Layer 3 of a small transformer language model trained on English Wikipedia (10 layers, counted from 0, width 128).
A neuron's activation on a vector x is SiLU(gate . x) times (in . x), where the dot is the dot product.

Input weights of the MLP neurons that the questions are about. A number n stands for (n - 500) times 0.0013.
n33 gate: 400 556 240 564 232 670 636 570 630 442 330 680 411 312 532 439 573 452 559 387 570 587 352 549 709 526 511 543 353 326 468 457 434 528 584 522 469 420 553 599 457 334 439 325 708 382 375 840 652 378 747 489 515 644 764 428 596 681 421 323 597 403 443 511 426 604 522 318 650 610 642 668 640 582 426 614 493 599 431 467 389 504 419 604 631 436 500 507 496 504 409 607 432 429 500 549 612 375 529 228 545 659 322 496 444 612 439 357 482 335 567 339 599 353 633 479 550 544 632 561 605 667 422 536 608 406 755 404
n49 gate: 589 383 187 508 540 607 386 304 434 254 681 292 453 393 396 309 558 310 422 666 410 508 476 419 419 471 437 552 582 427 643 403 582 543 541 536 523 623 640 599 500 433 448 239 388 361 754 561 619 871 598 444 537 900 391 336 527 539 536 434 356 446 551 508 658 380 504 552 599 390 393 504 780 467 492 448 575 555 439 637 198 424 630 805 379 485 586 473 320 589 650 718 381 441 596 537 560 496 581 660 396 428 335 732 676 496 492 500 512 337 614 286 607 399 603 386 709 402 554 604 590 488 398 348 477 399 568 184
n91 gate: 650 525 640 543 183 277 572 500 415 401 579 504 675 403 727 266 613 614 366 659 366 545 614 344 485 641 519 456 432 504 473 460 564 573 328 390 444 492 703 589 207 473 579 519 653 621 500 476 281 634 457 453 693 614 433 292 418 632 524 532 362 545 632 616 488 399 823 461 609 577 274 416 654 618 383 527 574 299 564 695 467 350 423 346 572 482 492 519 524 682 588 500 758 27 461 451 417 520 432 367 568 480 321 524 535 417 555 367 542 388 488 630 341 339 731 768 787 544 455 358 515 622 448 555 542 468 484 348
n106 gate: 456 508 489 443 423 335 585 548 368 570 482 732 572 392 609 457 486 838 542 522 312 504 434 553 366 466 536 497 481 430 547 526 407 355 489 718 610 419 493 619 616 618 511 493 391 623 489 448 354 452 861 642 441 442 320 515 517 460 496 399 485 594 662 332 748 350 297 219 370 360 511 277 423 666 534 518 551 361 382 312 636 624 514 453 504 432 414 493 649 515 640 482 475 428 372 292 592 328 437 623 268 606 617 289 528 431 555 522 546 370 636 312 514 450 549 658 288 211 539 566 649 598 479 627 638 379 667 486
n118 gate: 561 464 500 632 554 733 751 414 314 291 477 210 303 484 492 424 448 567 481 271 493 559 546 612 440 378 583 525 492 225 385 581 371 388 671 293 547 448 526 382 569 590 300 519 404 599 445 527 437 602 606 561 527 427 597 554 474 545 481 563 104 591 527 459 742 358 332 432 752 530 515 414 635 444 658 721 439 432 345 791 414 373 474 854 578 414 547 556 289 403 356 382 454 587 561 277 620 587 399 362 667 477 571 492 680 512 450 427 387 328 462 463 568 642 453 511 549 715 326 458 530 540 398 458 463 229 308 583
n122 gate: 426 259 563 406 737 545 622 467 537 436 356 430 689 406 413 575 492 722 419 520 508 634 480 261 608 635 590 507 492 327 837 564 439 519 249 297 606 531 430 496 163 567 576 612 647 480 427 322 553 564 355 392 524 560 568 528 599 555 524 480 544 434 681 578 622 443 269 611 741 441 599 744 576 405 389 421 567 723 657 580 552 544 747 580 581 422 756 418 360 508 516 591 690 320 596 558 448 459 480 598 512 352 459 578 103 572 544 421 434 362 289 496 917 593 369 378 610 370 481 277 418 681 425 568 620 420 400 492
n136 gate: 490 504 608 252 451 252 557 485 368 659 353 482 626 346 698 709 449 632 307 561 672 406 492 635 274 496 381 472 615 538 616 451 573 380 405 601 383 500 434 433 403 511 425 482 582 705 435 641 237 386 419 485 473 323 349 331 711 581 477 245 752 512 415 603 474 454 591 478 593 507 567 496 583 562 392 578 627 342 318 705 570 496 644 357 413 549 607 500 519 481 409 690 411 626 628 165 492 669 739 189 478 572 465 481 632 571 421 522 419 424 507 518 519 460 612 622 585 462 341 511 680 659 401 384 639 432 624 199
n155 gate: 386 315 389 397 328 637 418 461 439 402 581 538 345 496 698 448 614 464 392 584 619 513 545 250 341 733 545 316 525 454 507 556 511 615 546 622 606 627 388 662 576 370 556 381 580 514 601 454 292 451 408 559 607 521 556 716 520 510 612 733 437 316 397 589 730 518 475 296 341 558 583 475 528 630 339 531 521 531 472 672 545 758 479 493 331 575 810 479 584 465 645 524 362 346 392 431 367 704 514 628 274 391 504 384 640 591 626 382 602 507 678 524 658 449 644 438 400 525 500 577 663 392 520 521 473 542 406 445
n158 gate: 510 269 486 323 323 569 722 532 380 652 489 483 507 388 398 598 473 311 367 443 592 405 398 555 561 655 510 493 468 429 615 532 425 384 550 623 200 618 455 253 521 573 746 582 465 291 493 318 500 347 555 577 504 549 642 304 500 403 602 326 528 613 347 500 722 373 586 524 549 593 430 479 556 198 663 657 594 338 400 504 477 461 486 606 372 573 690 614 525 472 340 636 563 493 697 394 553 302 653 406 446 327 573 358 703 468 588 479 593 403 666 582 580 548 529 524 403 371 530 528 418 696 586 373 404 465 335 490
n187 gate: 403 640 593 507 361 538 591 424 569 301 279 584 375 446 626 178 622 515 493 376 347 561 425 580 558 573 518 275 298 368 515 571 416 406 519 548 390 529 460 526 229 357 388 188 459 459 561 705 446 412 515 339 443 515 297 467 511 415 634 558 552 539 522 533 334 704 420 433 622 397 382 378 429 473 327 374 385 493 557 587 410 507 434 354 640 507 496 423 481 485 753 604 633 529 478 810 688 676 470 496 547 534 361 774 354 567 500 415 361 413 614 652 456 409 807 305 375 659 284 522 507 446 493 493 471 263 754 500
n199 gate: 574 591 685 512 600 426 460 245 701 516 436 562 375 756 532 630 492 516 550 460 488 698 377 535 446 451 437 504 306 432 634 724 739 454 516 358 703 443 330 336 492 399 373 508 520 445 553 480 492 470 411 381 480 885 651 192 462 609 512 569 619 590 492 492 422 443 645 547 555 644 151 674 433 557 451 339 457 566 400 604 463 476 753 254 316 608 581 310 270 508 652 382 594 313 341 422 480 496 596 520 523 540 516 241 512 484 421 638 240 689 663 589 480 407 578 750 672 456 550 678 527 549 564 500 689 832 349 602
n255 gate: 302 485 687 661 356 705 528 461 590 693 402 391 665 586 646 507 560 525 432 482 554 362 388 426 645 454 569 594 468 479 354 511 333 378 489 573 526 564 374 765 431 353 409 697 382 649 426 475 357 401 459 608 500 650 679 604 291 335 479 557 283 413 421 534 655 539 730 427 559 263 590 337 378 471 403 490 555 274 500 338 351 594 647 444 408 369 440 698 441 370 521 362 535 435 531 739 549 546 454 518 692 398 572 659 541 465 493 479 558 475 674 585 565 554 324 428 497 698 406 556 415 471 431 573 568 556 636 655
n277 gate: 500 609 468 311 402 478 305 821 638 434 489 387 450 526 633 475 639 474 475 613 489 538 279 259 391 582 254 493 460 423 601 558 338 384 548 518 620 351 714 332 371 447 366 426 543 633 507 386 236 715 316 598 448 572 464 313 497 507 673 348 677 463 589 440 482 422 423 257 500 429 471 533 533 507 240 411 511 624 650 456 520 424 372 565 544 642 467 390 655 591 584 593 389 475 558 253 395 570 310 297 524 511 537 534 482 457 630 565 401 713 528 321 471 405 768 625 553 383 657 597 408 288 589 543 560 547 601 443
n283 gate: 489 780 365 683 416 605 693 268 211 500 135 585 369 484 481 538 580 496 629 450 415 219 568 427 375 760 470 518 508 684 669 519 616 386 450 474 600 525 526 406 508 619 617 529 424 339 431 381 453 661 638 386 689 432 393 508 388 612 587 442 379 516 661 582 545 500 488 489 410 437 257 519 462 535 741 444 481 400 473 645 444 371 627 625 649 706 546 344 659 496 569 305 410 560 545 484 561 601 592 291 365 447 386 292 548 379 436 526 448 492 701 482 556 441 828 280 474 446 795 678 485 668 579 322 467 443 481 496
n314 gate: 522 316 407 523 354 448 129 308 496 674 347 550 685 689 555 380 541 468 432 500 553 508 610 614 614 376 322 435 616 437 663 374 364 621 575 535 741 402 401 616 379 304 563 470 496 566 526 528 500 526 769 751 632 312 339 469 411 295 344 339 339 411 693 519 299 532 703 558 504 346 635 592 453 354 524 419 232 316 480 425 660 457 427 296 172 430 420 573 437 488 540 446 345 458 457 650 421 231 532 564 481 551 528 488 450 312 445 442 615 281 481 287 743 450 585 566 376 373 764 371 542 387 441 563 557 701 480 500
n33 in: 301 486 247 531 608 351 556 658 528 385 406 615 367 599 500 544 417 603 420 570 648 517 659 410 477 397 673 286 714 385 531 437 518 620 570 417 360 596 366 650 490 642 628 520 435 565 527 314 401 634 497 259 570 369 445 713 408 690 503 287 383 564 452 540 514 489 650 435 603 527 503 591 441 593 709 329 698 564 490 590 519 762 683 428 566 723 651 466 486 521 462 452 497 517 445 332 438 405 389 348 413 614 571 582 453 524 455 425 554 525 358 333 439 607 528 697 361 616 424 507 443 667 428 686 386 549 652 558
n49 in: 617 390 484 308 418 542 317 600 782 525 782 216 508 379 743 298 441 563 421 475 342 625 573 441 366 525 448 572 600 459 261 570 259 433 591 496 592 312 480 544 581 532 419 373 472 359 621 384 412 781 428 590 546 655 447 439 810 564 386 379 467 706 472 616 749 299 479 609 589 320 367 591 341 551 274 710 629 707 599 623 580 394 560 480 422 752 645 320 553 664 549 666 516 652 500 584 652 354 595 454 594 512 340 449 528 500 427 520 532 550 680 492 291 500 584 488 649 740 375 699 786 471 216 492 682 648 463 472
n91 in: 503 426 430 515 609 496 504 523 585 489 425 548 452 466 385 618 428 488 478 376 721 443 552 413 449 527 382 607 523 560 544 526 458 547 254 626 648 282 170 643 759 566 515 605 463 574 679 496 584 331 602 519 390 493 541 593 319 471 835 508 425 747 345 376 599 469 428 404 578 335 320 489 358 454 469 279 559 390 534 259 549 545 566 739 440 280 549 420 567 421 432 467 352 515 388 616 549 588 323 389 277 444 766 743 635 455 537 459 690 527 365 316 445 402 569 647 588 284 633 645 602 323 444 537 536 756 370 489
n106 in: 478 224 415 537 583 454 405 370 450 528 562 399 541 687 449 602 437 493 493 587 597 705 362 610 503 415 598 570 384 340 599 313 437 573 423 558 575 612 319 656 633 233 724 510 284 578 629 587 415 594 331 366 696 669 493 521 719 456 421 677 534 575 595 641 405 369 584 589 520 439 503 521 438 525 588 476 524 756 469 399 510 187 463 538 646 439 535 493 441 635 497 647 456 568 355 629 517 542 434 637 710 382 479 504 470 541 610 305 544 374 335 443 578 523 496 296 541 552 483 589 480 337 724 538 677 483 455 517
n118 in: 597 496 432 482 453 530 577 430 504 551 551 429 593 496 543 586 507 634 451 718 451 517 543 490 601 452 411 513 493 489 464 438 309 378 244 554 387 566 370 546 568 419 543 451 374 328 601 310 570 462 518 623 739 439 565 540 668 525 608 871 511 493 332 761 607 574 332 421 378 535 329 606 323 813 370 771 546 716 412 475 527 464 627 619 398 598 533 277 471 384 697 511 389 489 623 436 166 607 394 511 632 518 336 631 292 478 605 500 461 559 560 444 290 609 366 639 592 522 608 536 795 515 537 529 497 624 518 603
n122 in: 565 596 460 449 589 325 549 639 561 593 533 670 693 261 599 690 507 683 500 303 626 614 910 529 636 545 551 493 767 485 595 797 387 496 556 706 678 699 550 515 610 554 452 525 522 745 773 571 602 413 272 474 489 548 511 529 675 471 533 549 522 595 569 605 431 378 560 544 500 504 653 631 389 603 394 482 551 308 522 608 414 493 482 434 209 579 684 558 555 389 362 467 668 504 515 515 608 296 601 474 336 400 660 615 568 710 673 463 348 249 486 482 289 514 538 420 460 421 628 563 547 489 497 559 500 396 496 369
n136 in: 407 496 542 440 357 456 547 587 368 511 425 420 693 412 482 762 384 562 638 579 635 442 571 510 579 675 447 602 533 327 571 457 671 403 608 589 571 432 438 542 500 566 496 299 447 496 593 623 595 460 490 429 808 404 421 440 239 539 443 419 507 496 345 413 461 628 565 556 627 402 514 533 593 430 698 436 624 587 341 644 606 607 416 529 536 620 478 538 400 514 136 500 592 430 500 234 367 372 673 547 469 733 496 684 423 557 336 521 427 446 587 593 820 621 636 482 577 178 565 571 465 375 517 286 535 227 550 412
n155 in: 440 492 272 496 500 488 605 520 508 685 346 740 666 449 409 724 338 421 441 481 578 415 400 493 737 527 492 511 453 388 671 407 574 485 438 496 681 551 273 696 382 492 699 612 431 272 419 589 590 677 553 500 582 665 227 393 325 492 683 256 523 484 379 564 609 492 446 519 496 398 428 656 393 278 594 345 352 324 492 396 521 351 541 420 658 618 375 406 374 593 419 378 341 474 523 536 519 445 736 610 404 477 761 468 257 542 458 797 470 496 541 348 390 485 480 560 421 321 275 370 295 717 449 638 411 500 431 209
n158 in: 497 636 238 408 368 493 510 524 638 291 328 372 440 287 547 490 416 497 500 514 301 468 618 458 458 438 355 696 643 429 593 534 497 464 514 329 627 539 692 467 457 520 316 370 326 547 558 762 631 678 372 487 421 316 409 744 522 417 470 342 393 358 536 569 507 472 551 404 553 490 586 531 466 677 510 387 547 523 598 659 653 520 457 443 514 475 688 454 594 405 510 267 377 411 379 653 598 510 439 521 416 594 514 507 667 778 684 473 552 439 395 282 440 464 731 556 384 582 413 520 395 476 513 473 588 446 544 483
n187 in: 439 544 531 706 457 584 658 468 416 469 282 458 921 592 558 581 418 448 568 625 730 642 558 380 725 325 255 406 899 461 215 488 484 526 649 550 394 463 647 542 442 420 329 598 573 596 366 441 715 500 432 387 500 442 465 601 788 718 364 416 492 352 692 587 588 380 520 362 665 607 561 571 562 468 460 496 500 435 343 234 587 438 584 496 367 431 504 454 535 391 496 527 562 511 407 267 309 552 371 659 541 344 532 472 428 725 469 573 530 334 542 508 400 504 464 645 645 453 425 473 262 568 566 240 726 387 585 312
n199 in: 571 512 553 470 572 586 473 550 500 263 367 615 586 609 666 282 474 641 610 443 161 580 720 684 566 372 758 451 624 496 658 359 694 511 546 557 626 416 463 769 549 589 599 382 560 635 544 554 418 435 310 549 600 485 580 201 320 444 519 325 382 449 639 533 313 477 431 436 410 455 474 485 310 371 278 417 665 403 519 462 567 500 589 371 477 621 577 429 273 351 619 556 523 474 743 354 481 748 672 461 251 504 551 512 633 489 451 470 355 465 467 526 552 515 391 541 261 307 252 466 515 457 378 462 629 397 822 500
n255 in: 520 283 496 518 614 523 467 608 526 625 489 439 572 455 573 446 525 429 684 610 525 398 621 451 504 193 637 480 296 566 301 592 519 426 408 413 666 546 500 374 493 561 380 344 624 496 812 600 511 521 625 500 500 372 471 602 445 723 766 455 474 428 251 354 658 278 592 677 453 532 388 292 650 609 605 381 829 278 566 301 435 675 421 544 522 565 697 336 489 441 563 688 453 468 547 519 632 694 644 623 345 522 308 727 411 365 281 351 525 352 554 542 507 539 658 514 572 418 560 456 521 398 538 493 521 522 413 374
n277 in: 554 576 599 632 689 512 289 359 310 450 778 387 515 579 733 633 507 544 373 481 291 655 473 526 578 488 629 550 629 446 580 403 476 314 313 519 467 474 433 504 504 636 381 444 458 527 515 364 658 300 357 331 692 504 292 423 588 436 604 563 627 317 561 707 439 381 372 599 435 243 485 594 554 472 630 439 439 632 321 419 604 270 462 323 519 356 488 560 331 388 395 462 276 644 527 679 573 386 419 539 441 446 464 432 425 700 412 397 350 418 421 597 523 455 354 644 822 559 718 423 781 350 322 542 746 326 565 739
n283 in: 514 599 699 522 438 677 399 530 681 548 570 450 276 369 351 312 489 651 567 459 628 584 610 436 553 376 500 639 340 555 511 460 258 390 337 533 500 546 361 752 329 737 814 514 504 514 577 667 203 452 550 398 563 507 537 609 500 590 580 387 452 417 511 643 547 602 600 627 609 572 518 556 730 530 504 428 489 439 349 389 571 635 629 452 511 486 552 432 467 393 474 504 341 378 266 295 386 328 312 732 186 632 508 390 554 368 504 456 514 340 468 475 572 592 425 630 446 589 549 562 564 651 462 201 610 570 398 738
n314 in: 608 788 334 575 416 489 444 459 399 738 548 297 665 571 453 453 528 759 405 735 472 493 602 683 486 451 324 514 493 662 576 467 370 525 511 409 655 350 199 554 478 521 638 362 456 576 588 404 616 517 486 482 719 362 632 442 638 414 413 515 267 319 637 561 446 448 378 590 442 328 601 619 453 575 261 410 417 461 640 419 463 598 446 591 261 568 608 429 635 489 522 511 572 504 591 326 372 440 570 496 275 698 617 372 511 475 384 562 418 500 575 521 784 663 713 407 525 585 777 584 482 354 442 405 362 471 598 651

Each question shows a token from some text and the vector x that enters the MLP there. A number n stands for (n - 500) times 0.006.

"ased": 617 615 487 375 482 538 550 559 663 549 406 704 450 276 476 596 388 467 619 536 439 560 684 671 479 540 495 587 315 760 624 579 576 486 485 594 456 442 478 481 304 388 688 413 552 477 505 454 467 364 423 559 531 474 450 611 543 417 724 423 541 474 380 439 543 531 563 441 561 440 550 626 561 561 414 363 509 514 536 434 604 619 442 416 625 390 430 544 407 550 458 436 524 693 609 432 518 567 876 634 466 523 501 329 495 385 496 433 689 535 349 490 484 583 596 426 636 526 786 420 503 324 661 554 601 435 581 564
The two highest activations, in order: n136, n283

"av": 390 652 408 528 502 382 590 315 646 358 541 381 519 466 413 276 539 380 751 492 132 370 524 462 486 602 672 553 434 526 623 655 652 499 391 562 521 489 535 603 539 486 245 648 315 297 531 325 561 391 418 463 605 549 410 606 632 499 572 521 557 579 483 654 539 485 555 452 541 630 477 562 492 580 419 550 537 425 528 443 364 568 466 523 495 524 333 467 441 521 489 424 474 695 595 316 441 515 608 455 512 567 508 590 736 345 705 275 658 613 497 352 408 345 479 540 434 463 709 533 562 550 482 446 391 529 417 604
Which neuron fires most, and how strongly? n49, at about 0.57

"ed": 526 569 272 436 501 462 451 655 605 471 552 542 629 364 466 705 520 411 810 408 476 574 733 564 584 539 493 716 469 610 461 502 533 593 551 577 669 425 461 343 422 555 674 492 386 407 252 437 497 471 416 604 534 466 503 552 506 565 576 490 531 599 404 293 602 579 544 562 638 421 605 467 620 383 405 402 639 432 336 441 629 612 281 587 712 428 441 500 290 587 546 588 475 615 497 350 528 347 663 642 280 531 682 523 715 449 431 415 647 559 366 579 511 449 592 369 637 597 476 416 587 456 482 492 601 480 681 512
Which neuron fires most, and how strongly? n118, at about 0.41

" ": 170 506 474 491 521 592 417 446 712 422 388 386 476 487 604 396 466 584 664 494 544 628 215 617 470 520 363 642 516 655 403 320 702 479 457 591 399 587 458 432 445 442 701 491 511 485 331 484 582 504 447 442 509 223 454 430 526 589 593 570 418 452 420 439 509 577 608 780 489 571 493 554 454 521 514 427 606 421 481 556 547 514 646 501 630 411 661 562 554 600 653 452 561 641 518 229 474 491 622 630 501 407 600 350 507 575 643 548 503 443 457 425 206 453 526 526 421 572 555 507 588 513 454 538 511 573 505 502
The two highest activations, in order: n283, n122

" B": 459 443 436 328 521 506 548 436 803 462 516 569 526 508 405 333 542 468 688 446 730 664 435 696 714 522 498 309 456 591 444 404 587 544 455 781 449 467 387 432 560 519 463 383 480 453 496 331 531 400 419 503 473 593 239 616 389 491 480 587 563 466 534 575 598 391 535 567 316 722 613 435 482 573 606 386 536 503 352 462 711 502 424 498 587 463 525 500 674 392 513 455 616 629 506 399 543 579 367 478 598 367 534 530 505 456 566 530 363 421 415 432 398 313 445 468 621 513 466 479 636 446 432 386 392 393 481 599
The neuron with the highest activation: n187

" S": 195 449 299 492 286 640 699 805 778 412 443 671 510 473 528 428 472 475 554 528 587 787 484 659 564 616 692 525 477 392 503 324 669 552 625 489 535 327 456 474 514 476 408 448 600 442 484 390 626 484 426 468 525 491 474 615 428 688 568 443 543 522 436 455 565 322 651 540 417 407 743 466 388 488 458 609 425 507 548 567 522 410 603 535 603 335 484 493 520 397 456 411 586 645 477 463 485 531 410 509 450 544 409 506 449 563 596 559 394 423 353 492 484 505 456 619 429 649 436 569 552 412 477 371 382 555 580 482
Which neuron fires most, and how strongly? n33, at about 6.3

"P": 500 441 405 530 406 549 366 640 616 568 423 470 418 535 402 434 454 411 494 523 431 587 507 409 588 559 648 447 707 568 535 521 535 563 563 674 568 506 492 549 607 410 259 652 410 549 448 431 557 349 387 495 556 658 261 685 388 616 670 597 647 536 547 397 577 624 504 512 378 471 555 520 482 563 435 399 515 489 394 601 636 523 369 567 568 492 502 333 479 493 525 403 474 698 486 364 388 413 429 624 494 565 582 336 385 574 496 652 601 617 300 585 513 196 425 369 497 754 246 507 591 220 458 398 474 461 358 703
Which three neurons fire most, strongest first? n277, n314, n155

",": 499 364 538 339 538 724 569 459 646 472 649 413 508 543 545 619 656 605 735 485 566 459 601 683 646 540 421 616 358 534 558 478 573 577 589 457 262 481 610 597 338 449 506 573 362 609 596 378 534 451 370 475 447 377 544 485 442 472 460 475 536 455 501 415 488 500 505 436 491 578 540 429 430 500 511 424 567 472 532 516 557 481 523 556 925 484 501 467 576 493 600 338 595 529 477 438 557 446 550 393 469 533 547 185 592 691 532 541 475 434 521 494 584 590 405 475 529 650 575 604 583 461 381 512 522 598 567 397
The two highest activations, in order: n91, n155

"ors": 273 634 239 572 480 581 570 525 634 504 510 750 329 409 523 575 578 605 586 591 585 523 555 540 499 530 563 417 514 521 753 591 458 409 381 400 510 365 368 268 499 416 588 551 508 432 512 463 511 432 255 370 703 411 539 656 455 441 633 607 440 381 396 304 467 326 785 389 722 410 486 439 474 502 444 635 404 683 604 402 491 562 516 631 604 376 378 486 380 599 551 494 604 537 437 475 463 477 627 457 430 482 535 530 513 624 395 535 693 660 443 473 492 446 525 462 696 615 608 431 485 476 728 507 637 455 559 575
Which three neurons fire most, strongest first? n33, n49, n277

"ic": 447 771 625 311 635 534 366 574 462 340 566 530 406 407 305 537 597 449 566 450 565 831 555 583 638 496 346 540 398 534 453 407 632 557 721 453 525 562 475 433 435 649 479 616 513 525 600 494 442 360 438 482 703 433 379 462 530 445 531 674 502 523 535 460 465 402 575 492 219 410 446 510 665 608 451 487 538 444 651 504 441 422 182 499 476 367 539 439 386 431 627 267 566 525 431 399 418 485 636 629 624 580 616 499 542 312 574 638 539 446 551 285 559 287 345 385 352 584 654 483 509 531 451 505 641 652 533 541
The neuron with the highest activation: n314

" end": 447 404 384 513 547 477 649 553 567 306 601 598 461 359 337 431 421 640 624 626 588 585 432 608 638 540 388 375 596 568 553 185 535 517 247 496 523 510 420 181 340 375 434 473 494 437 588 300 540 427 506 529 540 590 367 618 342 426 582 479 400 725 483 513 528 561 317 482 584 406 524 603 465 505 251 548 538 370 687 578 506 500 554 346 586 582 225 566 563 654 431 573 576 653 402 439 303 501 581 482 433 632 616 433 545 553 436 376 601 451 416 480 423 623 353 383 315 565 329 556 459 508 441 414 527 455 407 554
The neuron with the highest activation: n255

" |": 320 543 458 296 548 602 422 574 713 538 452 444 589 753 523 452 245 601 655 609 526 589 600 505 556 631 419 549 377 703 576 388 577 408 544 386 459 627 506 313 399 445 584 462 394 342 455 465 506 544 458 598 450 422 489 401 479 759 527 523 433 296 384 497 544 530 407 761 468 520 493 431 706 590 526 495 550 459 419 501 563 481 634 593 663 495 549 421 583 558 598 444 527 584 528 490 484 398 446 333 391 498 552 334 575 623 632 511 618 522 480 461 561 508 444 562 578 598 635 497 549 398 446 645 515 412 472 677
The neuron with the highest activation: n283

"a": 414 637 451 388 466 556 435 338 688 517 466 557 494 558 699 523 511 493 556 539 627 575 595 543 583 471 459 542 630 413 596 441 491 538 480 526 391 492 532 523 458 617 407 462 296 555 465 449 425 374 404 391 558 374 395 548 593 546 533 620 563 566 518 548 460 488 558 727 196 628 577 453 579 521 434 546 543 477 618 520 643 610 701 457 722 408 418 524 451 461 480 451 411 644 520 374 597 337 718 479 538 217 354 691 663 681 783 561 559 407 449 445 606 624 600 269 507 386 349 476 489 618 561 472 456 507 413 618
The neuron with the highest activation: n122

"ne": 596 540 397 426 343 345 554 578 536 417 454 479 629 368 592 429 483 535 492 572 530 582 549 624 582 682 604 601 442 463 496 394 383 763 576 504 412 686 485 418 629 452 336 664 695 526 416 544 623 451 512 555 561 338 296 390 562 351 323 607 619 367 585 412 385 361 552 602 243 542 419 500 442 528 508 638 450 606 507 604 585 424 409 539 624 432 398 396 194 391 520 610 281 436 361 546 561 511 693 498 662 578 426 617 659 429 528 681 445 550 504 432 451 470 545 503 530 664 555 514 418 423 409 446 391 638 428 449
Which neuron fires most, and how strongly? n283, at about 0.69

"e": 288 575 393 493 406 515 628 653 640 579 530 631 677 514 564 567 595 558 466 612 798 434 529 570 662 398 571 644 446 493 559 521 380 620 389 520 460 444 499 540 462 419 462 601 472 492 415 561 526 371 476 455 499 468 377 523 615 597 460 674 609 412 404 505 427 375 553 656 484 577 509 434 491 442 398 479 566 464 369 495 454 831 478 584 792 372 728 494 617 389 622 569 590 532 304 566 553 342 637 438 684 264 481 577 526 559 681 692 509 583 560 397 569 630 640 326 471 455 564 381 457 518 415 565 438 510 388 668
Which neuron fires most, and how strongly? n122, at about 2.3

"osition": 534 643 405 660 403 506 556 404 582 342 562 523 529 477 357 615 259 598 501 487 465 579 577 703 353 497 495 591 625 516 671 524 380 434 381 488 379 481 462 493 373 255 615 604 358 576 321 402 456 378 380 585 481 464 546 596 425 480 526 459 413 448 486 573 366 280 443 491 496 420 422 596 453 616 325 725 531 575 295 615 619 548 538 517 685 541 446 386 466 670 423 556 505 663 468 346 520 420 514 483 450 511 371 435 561 640 324 600 682 582 456 317 407 771 531 509 553 701 554 440 358 296 612 525 582 653 467 515
Which neuron fires most, and how strongly? n118, at about 1.7

" O": 138 455 490 367 344 430 485 743 621 452 486 568 401 626 400 391 534 460 668 386 599 564 654 486 539 524 476 364 288 396 502 459 433 647 398 503 469 387 511 302 770 493 453 509 269 503 446 417 511 541 517 426 401 541 528 399 432 591 565 654 552 445 638 516 698 422 583 621 362 548 607 346 330 416 518 428 500 365 480 479 549 575 371 433 693 505 395 504 530 546 537 538 615 707 595 469 306 670 564 518 384 597 590 465 637 602 490 384 500 317 604 495 481 491 494 523 523 525 513 259 514 465 526 401 283 525 516 525
Which neuron fires most, and how strongly? n49, at about 0.34

"ion": 611 543 443 589 471 568 495 615 624 500 598 753 639 383 478 654 379 447 507 578 546 507 540 732 619 488 339 751 541 636 572 659 524 429 341 411 449 447 468 488 404 541 468 422 408 496 472 445 329 418 424 531 462 383 504 579 443 642 645 735 594 500 581 451 401 453 656 539 600 502 591 669 505 612 357 675 559 522 315 622 595 621 602 463 713 360 507 558 628 522 539 422 479 677 387 373 501 348 716 627 519 465 588 549 486 567 553 326 604 643 318 372 492 507 708 481 479 522 480 456 342 434 605 584 697 589 344 579
Which neuron fires most, and how strongly? n122, at about 0.49

"us": 588 593 736 480 595 540 614 499 609 470 651 573 575 487 318 462 423 517 762 586 404 481 357 424 555 482 684 565 653 399 677 487 465 477 510 436 541 523 245 263 692 352 368 589 523 428 312 565 726 314 365 408 431 507 413 398 615 436 526 619 392 622 531 491 467 448 690 417 574 503 466 522 622 445 440 353 397 374 546 579 343 581 533 345 630 406 638 554 483 523 543 281 549 614 553 385 596 331 698 591 516 465 382 523 586 490 473 721 516 529 350 472 530 498 459 483 631 366 705 450 401 510 476 360 504 453 598 624
Which neuron fires most, and how strongly? n122, at about 0.94

" C": 555 479 624 412 532 667 489 633 757 418 570 767 527 422 406 403 533 586 504 468 562 714 482 496 564 656 412 480 375 502 457 264 628 565 515 487 629 374 513 576 388 384 565 500 544 386 390 400 461 574 497 321 662 523 433 681 511 582 579 713 506 518 462 508 678 460 731 642 238 437 547 410 459 500 519 399 534 406 384 543 749 479 385 497 539 542 510 347 613 413 474 484 558 673 620 357 586 466 460 491 514 503 526 412 521 488 481 560 419 380 241 375 302 390 395 438 457 687 391 570 556 407 417 336 490 407 455 526
Which three neurons fire most, strongest first? n155, n314, n136

"ts": 434 546 428 685 302 505 533 553 579 346 507 664 310 318 438 461 403 367 618 414 612 609 575 459 550 538 523 526 650 565 600 522 460 537 467 307 610 364 482 328 456 429 543 603 495 580 405 491 419 325 426 719 594 415 463 423 412 484 412 647 651 416 360 576 326 463 539 474 355 360 546 381 464 555 410 458 342 653 506 538 414 378 544 664 516 459 570 618 320 551 464 355 437 540 548 324 334 316 573 447 441 519 509 514 550 727 380 678 614 607 359 483 445 474 490 480 771 661 496 711 463 378 669 377 552 559 716 624
Which neuron fires most, and how strongly? n277, at about 1.1

"o": 331 681 347 449 647 418 517 562 557 640 568 524 438 557 523 515 375 702 572 567 514 558 616 515 484 417 502 625 539 540 498 343 457 506 280 735 424 492 413 258 403 504 558 617 425 395 442 370 572 462 356 445 494 372 457 568 607 536 450 685 453 386 574 447 584 474 449 614 316 548 628 406 491 528 575 614 640 522 623 562 652 504 328 450 917 465 445 564 553 637 690 563 400 513 341 517 610 474 573 509 593 393 480 549 711 454 560 576 532 326 404 403 555 486 579 243 454 431 585 453 582 623 559 412 450 469 401 499
The neuron with the highest activation: n106

"9": 224 331 629 572 513 547 589 652 703 548 504 498 448 548 616 398 493 425 560 507 351 481 565 756 514 702 488 536 555 876 466 351 390 394 471 417 519 516 476 357 511 403 571 434 495 692 423 479 619 555 420 503 438 495 579 674 587 516 514 460 502 530 547 333 371 397 555 588 544 481 333 592 542 579 472 419 498 412 471 518 725 548 189 570 633 418 416 441 552 563 522 465 580 597 396 490 413 346 705 349 501 485 511 529 488 715 622 510 506 522 471 567 566 350 350 541 649 515 379 456 472 605 542 578 489 531 566 640
Which neuron fires most, and how strongly? n118, at about 0.34

";": 422 618 561 333 409 535 242 548 587 382 520 450 558 563 653 551 154 645 636 544 473 378 496 577 477 505 390 519 470 606 632 524 693 546 535 448 411 543 547 329 522 477 547 435 340 560 659 445 460 361 359 518 396 392 519 522 431 518 745 380 456 368 507 506 484 371 486 686 493 622 634 375 504 416 526 545 575 447 398 422 538 429 554 595 604 340 420 506 586 466 544 281 418 714 495 439 568 349 475 374 445 341 381 380 420 585 686 400 502 518 534 464 666 589 350 479 599 678 716 506 542 254 435 532 378 681 640 759
Which neuron fires most, and how strongly? n277, at about 2.1